Layer 2 of a small transformer language model trained on English Wikipedia (13 layers, counted from 0, width 96).
A neuron adds its activation times its output weights to the MLP's output. To switch it off is to set its activation to zero at one token and run the rest of the model.

Output weights of the MLP neurons that the questions are about. A number n stands for n times 0.00083.
n74: -116 51 -58 13 217 -88 -50 -11 -7 -38 79 -74 171 218 -40 143 -117 -94 -119 -129 421 36 -84 -48 -71 -85 111 29 101 -17 -7 -109 11 93 108 -76 -84 25 0 -77 -160 -68 -55 18 101 -305 -138 33 158 37 -54 113 80 134 -98 -6 107 124 76 -58 -223 -64 -84 0 -35 42 -186 -124 110 -55 3 155 185 135 -216 56 40 -37 -79 -23 11 78 -96 -147 222 50 68 23 -10 -25 62 -56 -139 -131 162 159
n76: -64 -196 -262 62 -183 258 -179 -20 108 66 -130 11 32 54 -15 263 -74 93 21 66 33 -63 -182 -132 131 106 39 167 -124 19 -58 -59 -72 -47 7 197 13 211 66 17 -292 -38 42 35 136 182 103 149 144 87 -34 86 -84 -56 62 -120 -61 -171 -44 -226 -96 -28 -274 -98 75 8 93 -190 -153 65 129 29 113 -42 -304 -117 -81 22 307 117 161 76 -19 -38 141 13 -113 -284 -127 0 -38 183 -99 153 -12 130
n85: -96 114 14 208 -79 -49 -166 -92 81 -205 -122 66 11 -111 89 66 -8 37 -87 16 26 -15 148 -15 -70 -102 -20 0 -193 56 -4 41 287 -135 124 -33 -162 103 52 103 135 -196 146 -101 -477 -58 4 -81 145 200 -117 -36 -152 54 -120 121 -90 -274 -87 -109 31 -29 -32 156 -78 -259 -64 -179 118 -54 223 -76 -4 186 98 4 15 -236 107 215 -94 -4 220 200 43 168 78 251 -140 -8 202 -64 110 -125 50 52
n95: -181 -68 -121 -10 66 160 92 -26 44 92 -297 99 -192 66 125 18 -47 146 -89 -28 -23 104 133 6 187 -124 -21 -18 -60 -137 60 39 -65 43 -43 -40 69 -47 71 47 -229 -55 24 -50 -204 -138 210 44 -48 22 -202 124 27 -54 109 -237 -79 -7 29 38 50 183 -49 38 52 -21 -35 249 -7 125 -3 89 -68 -14 -414 -113 131 291 51 -63 -19 226 -159 69 -14 140 -96 -38 -3 55 -78 60 64 -44 47 -21
n150: 0 -171 -46 102 21 -179 62 59 -83 17 -52 -92 75 172 171 -213 -195 -153 -373 47 -4 -33 116 99 97 106 -267 373 -242 22 82 -13 -85 79 49 -63 133 27 -22 -73 84 8 149 118 -52 220 88 -112 127 -174 -324 114 -131 -54 9 34 68 162 -361 -80 -86 234 -181 29 307 0 82 -54 -77 81 30 18 107 47 -102 -82 82 -29 -231 179 5 -13 25 338 -4 76 168 -196 -275 -22 -199 46 -45 -8 138 150
n168: 80 22 -36 0 -145 -270 155 77 -48 127 -116 -55 -61 86 -209 -58 -87 232 -66 -130 -81 -32 90 182 181 -39 -140 21 80 -224 67 -101 -102 7 -6 24 4 154 111 98 218 10 187 -101 -43 3 207 144 -45 -87 -208 81 -192 -80 17 0 50 55 -14 104 13 20 -120 78 -6 -53 -23 63 -7 157 -121 35 -69 46 -69 184 -162 -32 48 -6 -7 -195 -226 -114 -141 -77 -3 83 -27 -45 -35 107 73 -111 100 182
n220: -61 45 -210 74 154 21 -63 90 -36 -124 -71 -28 30 4 24 325 142 -34 4 -33 -58 164 -148 356 -206 40 -119 169 41 70 -8 133 -134 -151 -224 -201 -72 -308 280 -18 222 -165 -69 42 4 -174 61 -16 -172 -55 120 8 -98 75 115 35 -88 -71 -127 -156 117 -59 221 172 -8 246 -111 304 -61 129 -56 -56 107 183 125 -120 78 78 165 -131 -83 24 117 -249 -133 -95 52 -75 49 -137 -4 -11 -262 29 289 49
n227: 137 -133 -30 -40 -25 -94 -78 -274 20 -72 235 91 -62 72 86 -35 -245 181 -199 85 -127 287 13 -141 260 -100 63 57 -119 -314 -68 4 231 -260 263 62 149 26 119 -19 138 241 -104 -17 -25 122 -9 151 -101 -8 -95 43 -18 102 -149 205 241 -33 74 -273 -202 -48 80 169 161 55 -64 -239 130 -53 -95 45 -129 -34 42 264 -44 57 -192 84 217 29 -104 108 0 -150 -194 -156 211 -57 -90 -42 -85 -34 114 -185
n246: 31 84 -129 93 47 -21 157 -28 -13 -68 228 -63 -108 -64 -125 -98 -91 -95 -24 -85 70 -103 -27 -44 132 -46 20 192 -85 -136 102 45 59 -111 134 -113 115 -181 -51 106 62 -253 344 -124 34 75 -83 72 -27 -127 255 158 -30 -156 61 152 143 -111 39 10 32 246 142 -17 0 -105 -72 170 -100 -167 -40 -36 59 131 -73 -119 16 -236 17 6 -69 63 3 -143 7 41 -46 -110 -101 81 18 -85 -10 113 161 -94
n262: 37 -77 -83 -3 -46 13 -74 94 -22 110 115 -107 -73 139 -109 -65 -195 149 -81 -3 62 149 -20 -58 37 111 143 -24 -37 -183 43 -293 -181 58 216 135 -124 -51 100 0 -109 39 3 -172 -60 -121 -28 112 101 -149 133 -88 108 -131 136 -60 133 -13 213 -159 -44 -31 10 84 28 -43 -37 257 -118 233 55 46 -119 -23 0 -137 -25 -25 17 -53 170 0 -13 -114 -46 37 58 -36 0 0 -56 164 -237 86 261 -89
n355: -112 -163 167 90 223 -76 -35 10 -13 132 36 -3 -170 -150 51 -108 -170 -27 174 82 -178 69 -39 66 91 -48 -72 30 -79 -13 -115 219 11 -77 99 -82 -86 111 112 140 -100 -61 10 149 -145 63 46 -148 293 -56 137 -63 82 -35 157 3 -24 -13 -108 -224 84 -64 49 22 284 0 -92 -31 142 -103 189 -90 96 -58 77 20 -31 -103 81 6 -80 6 -116 55 77 51 57 78 7 -153 44 -158 69 -3 -146 -101
n376: -7 23 -156 -87 -74 -111 79 -126 -72 -93 270 -193 -49 141 65 -161 -106 -70 218 103 -133 3 188 92 -55 -167 28 102 14 43 -68 112 -143 -258 -97 -30 -27 -40 79 6 130 -7 -80 169 18 109 -76 102 121 -79 -80 47 -77 -44 82 58 -3 -151 -132 28 176 65 -89 -124 -30 166 36 78 -140 48 7 259 -27 -141 -21 175 213 -95 33 -43 -234 -83 -84 143 42 -31 -242 177 120 7 158 153 142 -124 -198 -106
n382: -43 163 -59 -105 67 92 -150 -83 -196 -112 -99 63 -11 -41 -82 -157 -3 147 42 53 72 129 -29 249 27 -26 -88 103 94 65 -27 0 0 -30 -58 150 90 85 -6 16 -3 9 69 158 -200 -76 -28 104 -126 63 37 -98 214 11 -24 -69 14 -68 -152 -178 -213 -63 -9 83 -27 79 77 -49 -96 -129 9 109 92 20 -116 -15 20 56 88 47 163 46 167 -135 29 13 6 187 26 43 -107 8 -87 116 -12 -125
n392: -25 21 -146 105 144 -93 -260 -108 48 -89 -150 149 -126 65 -59 43 -181 56 370 -50 50 -139 50 -74 -126 68 -142 -36 123 142 42 12 33 149 -94 -44 -126 -154 -66 -14 -200 -105 159 -35 85 -129 -25 37 -13 65 150 54 -84 -202 273 20 -115 189 -44 142 139 47 54 4 -32 168 239 36 -72 -402 94 28 129 42 200 -266 62 51 0 -29 -245 -68 170 11 -15 -47 82 137 -207 56 102 62 -48 -7 -107 110
n477: 44 40 -233 -113 198 40 -91 -87 77 -106 134 117 7 -177 -309 -49 -59 8 144 -98 68 -340 -55 -181 11 7 -98 -49 44 222 7 11 -32 -141 106 -193 -156 153 -62 -68 -22 0 47 -99 -18 136 245 -161 74 91 71 7 75 17 55 16 -92 53 98 114 80 193 244 88 20 123 95 -8 22 -247 -196 -215 75 65 -79 48 38 -55 60 -117 0 256 -50 -114 -111 -137 -28 83 76 261 84 16 -87 65 -90 -97
n503: -41 25 40 -78 -72 -74 -15 -5 -69 67 -106 32 -55 -69 -94 16 98 -53 56 -153 58 87 -95 189 16 -33 4 11 172 89 -29 124 -135 0 96 123 90 -21 -60 -115 -168 -87 -149 38 18 -13 -29 51 -33 -78 80 79 -48 121 -7 -61 -48 -73 18 -9 -85 -50 60 76 -76 -89 11 -28 59 102 -4 42 36 31 11 69 -81 80 66 -36 38 67 113 -33 28 -56 -9 -120 44 -67 -24 28 -23 18 39 -33

Each question names a token from some text and the token that comes next. It shows the activations a of the neurons there, in the order above. A number n stands for n times 0.0053.

Then comes g, the gradient of the next token's log-probability with respect to the MLP's output, scaled to length 1. A neuron's effect is roughly proportional to its activation times (output weights . g). A number n stands for n times 0.00079.

"ess", then "ion"
a: -4 -32 -26 -31 -1 -31 -31 -1 16 -28 -28 -7 51 -15 -21 -29
g: -208 123 -43 9 26 7 27 -172 -209 -101 55 85 141 134 -45 22 -96 -59 103 1 36 19 -58 94 107 -299 -197 243 -81 163 -121 106 105 165 -210 133 121 -147 -220 -256 -172 -14 -84 -68 -159 23 187 72 112 -66 62 72 -90 106 219 -36 89 80 -32 -68 27 -26 90 -85 160 35 141 19 130 119 -2 154 197 -116 -89 234 24 -114 -12 -47 77 -97 -106 -215 -209 110 -23 -80 -200 287 -180 79 -170 -5 239 -85
Switching off which neuron hurts the next token most? n382

" 3", then "9"
a: -31 -31 -17 -32 -13 -10 -5 -11 -5 -12 -32 -7 -26 -22 -12 187
g: -93 86 -148 -62 15 21 34 137 113 -265 17 33 -31 -49 3 -13 2 166 -190 -233 -112 40 -61 91 -306 165 25 26 96 -41 -15 -81 -42 -10 105 217 67 -77 -39 -6 -33 230 -65 77 -152 79 132 -159 -14 99 -83 -76 154 108 159 -105 89 -322 -83 132 -104 64 178 72 63 -15 52 -119 -63 43 -62 199 -182 -72 71 169 112 28 183 -80 23 -81 -145 101 189 -318 -62 -103 342 13 -19 -122 -49 -317 19 239
Switching off which neuron hurts the next token most? n503

"in", then "ame"
a: -30 -23 -25 -30 -2 -14 -14 -2 -7 -14 -32 -7 -32 -12 -6 -31
g: 61 -42 91 55 218 -30 10 48 31 -92 -199 108 46 -19 44 108 237 -319 -174 -44 -3 -98 -282 133 -112 -133 -190 157 194 37 148 -66 115 -86 121 99 49 -59 31 290 2 -129 -77 112 -69 -22 -95 -336 25 -148 -51 148 144 -80 14 -268 90 9 -232 85 -88 0 -105 185 -12 175 -5 -78 -50 -131 129 279 -33 4 -9 93 205 -21 -208 18 5 -47 -127 46 105 -46 -11 29 110 -102 52 23 -202 -34 -47 294
Which neuron, switched off, raises the next token's probability most? n74

"overn", then "ment"
a: -9 -29 -30 -26 -9 -32 -2 0 -32 27 451 -28 -9 -15 -22 -18
g: -105 84 -188 13 -127 -1 47 -9 154 281 152 171 -241 156 3 -114 -150 12 158 139 2 -34 -35 -233 180 94 26 20 -100 48 158 34 -149 -155 -243 -154 -45 84 -66 2 138 18 87 -28 99 149 -24 49 -19 132 -120 -20 -155 160 71 274 -118 -10 130 -270 61 -118 200 65 38 34 -213 21 33 50 232 -56 -11 -73 89 -174 -346 -139 -106 -154 -87 123 44 -34 -67 -28 -38 -205 -9 108 110 -212 194 166 87 4
Switching off which neuron hurts the next token most? n355

"ent", then ")."
a: -8 -32 -12 -11 -1 -31 -3 -24 -26 -32 -24 -32 -12 -22 -32 -30
g: -198 -1 -294 150 49 257 -77 -175 127 -136 -31 -8 -43 115 -133 -12 -22 -18 -58 20 -88 -78 -100 45 183 5 63 -19 -100 -206 -53 338 -18 107 110 -83 12 -115 16 -359 -143 2 83 -12 -26 44 121 26 -147 47 111 112 -195 -54 -314 156 -86 -133 18 -40 -64 -85 91 70 -20 140 -16 187 -24 234 72 -1 -78 -113 -217 -29 -69 -154 309 120 280 37 219 -63 125 -110 112 -85 13 7 -38 31 106 204 73 -6
Which neuron, switched off, raises the next token's probability most? n76

"overn", then "ed"
a: -5 -26 -32 -30 -17 -32 -3 0 -32 8 411 -26 -10 22 -25 -23
g: -131 33 46 53 122 21 8 149 169 -44 -216 13 -203 181 -32 -8 13 106 14 -33 171 0 48 -179 -137 200 201 -33 54 -32 40 -95 31 -96 181 6 -120 45 202 333 90 -167 22 141 41 134 -26 -188 -11 102 184 207 57 -205 -117 41 -191 100 -97 -87 -207 -88 315 153 -134 144 22 281 -67 63 11 110 -121 -13 -118 -194 -26 -31 -125 -185 -75 -146 -107 24 70 24 -184 -126 179 -146 -6 -144 -118 -156 -112 122
Switching off which neuron hurts the next token most? n355

".", then " and"
a: 51 -12 -1 -26 -12 -21 0 400 -7 -20 -10 -32 -19 187 -30 -32
g: 97 59 -125 -132 -13 -250 59 -33 -40 46 -93 -62 149 71 -113 -150 -179 114 91 -43 -204 148 170 32 8 30 23 12 73 -165 -44 52 -52 146 -89 196 -179 167 154 -191 -74 -68 64 -133 -204 -18 37 416 -145 -161 -86 -31 -29 171 -36 293 173 -159 -9 -33 175 -121 -284 -63 153 7 -95 32 226 46 -116 -106 -64 -6 23 -152 -50 -94 222 274 -116 -201 -16 143 -38 172 91 65 -10 -10 28 150 5 -63 76 9
Switching off which neuron hurts the next token most? n227

" and", then " C"
a: 2 -28 -22 -32 0 -2 0 -21 -14 -21 -4 366 -8 -16 -31 -10
g: -50 -93 9 22 -15 -81 -130 -226 -60 88 206 17 254 18 55 69 -115 -184 -8 80 16 107 -279 -316 76 31 216 -38 -121 41 65 7 83 105 -175 -34 11 -7 15 -48 38 263 -189 71 -149 -60 -195 100 -33 62 -198 -76 -120 230 284 42 -89 239 -46 63 -3 21 -58 10 11 219 -112 -46 145 -25 -12 161 91 38 135 -214 -268 110 -81 120 323 15 -125 47 -234 -37 -86 -221 21 -21 -4 153 36 -47 78 15
Which neuron, switched off, raises the next token's probability most? n376

"am", then " S"
a: -25 -32 -11 -23 -19 -22 -27 0 -10 -9 -24 -12 -22 -32 -30 -12
g: 153 133 -22 61 -191 -73 91 171 -78 25 186 -12 44 68 -70 -155 -92 72 198 52 112 37 86 -43 124 29 -59 33 106 -93 186 144 90 -225 -246 130 -37 -114 -55 -63 111 -83 -65 -213 35 25 -160 167 -146 291 -284 -7 129 -16 -138 77 -76 47 173 -11 -111 73 -129 -45 -164 -97 -198 -50 336 -166 -57 153 176 -95 157 7 -76 51 119 91 -78 -2 90 -183 -228 62 191 -57 -259 144 -50 154 -143 -145 -3 -23
Switching off which neuron hurts the next token most? n355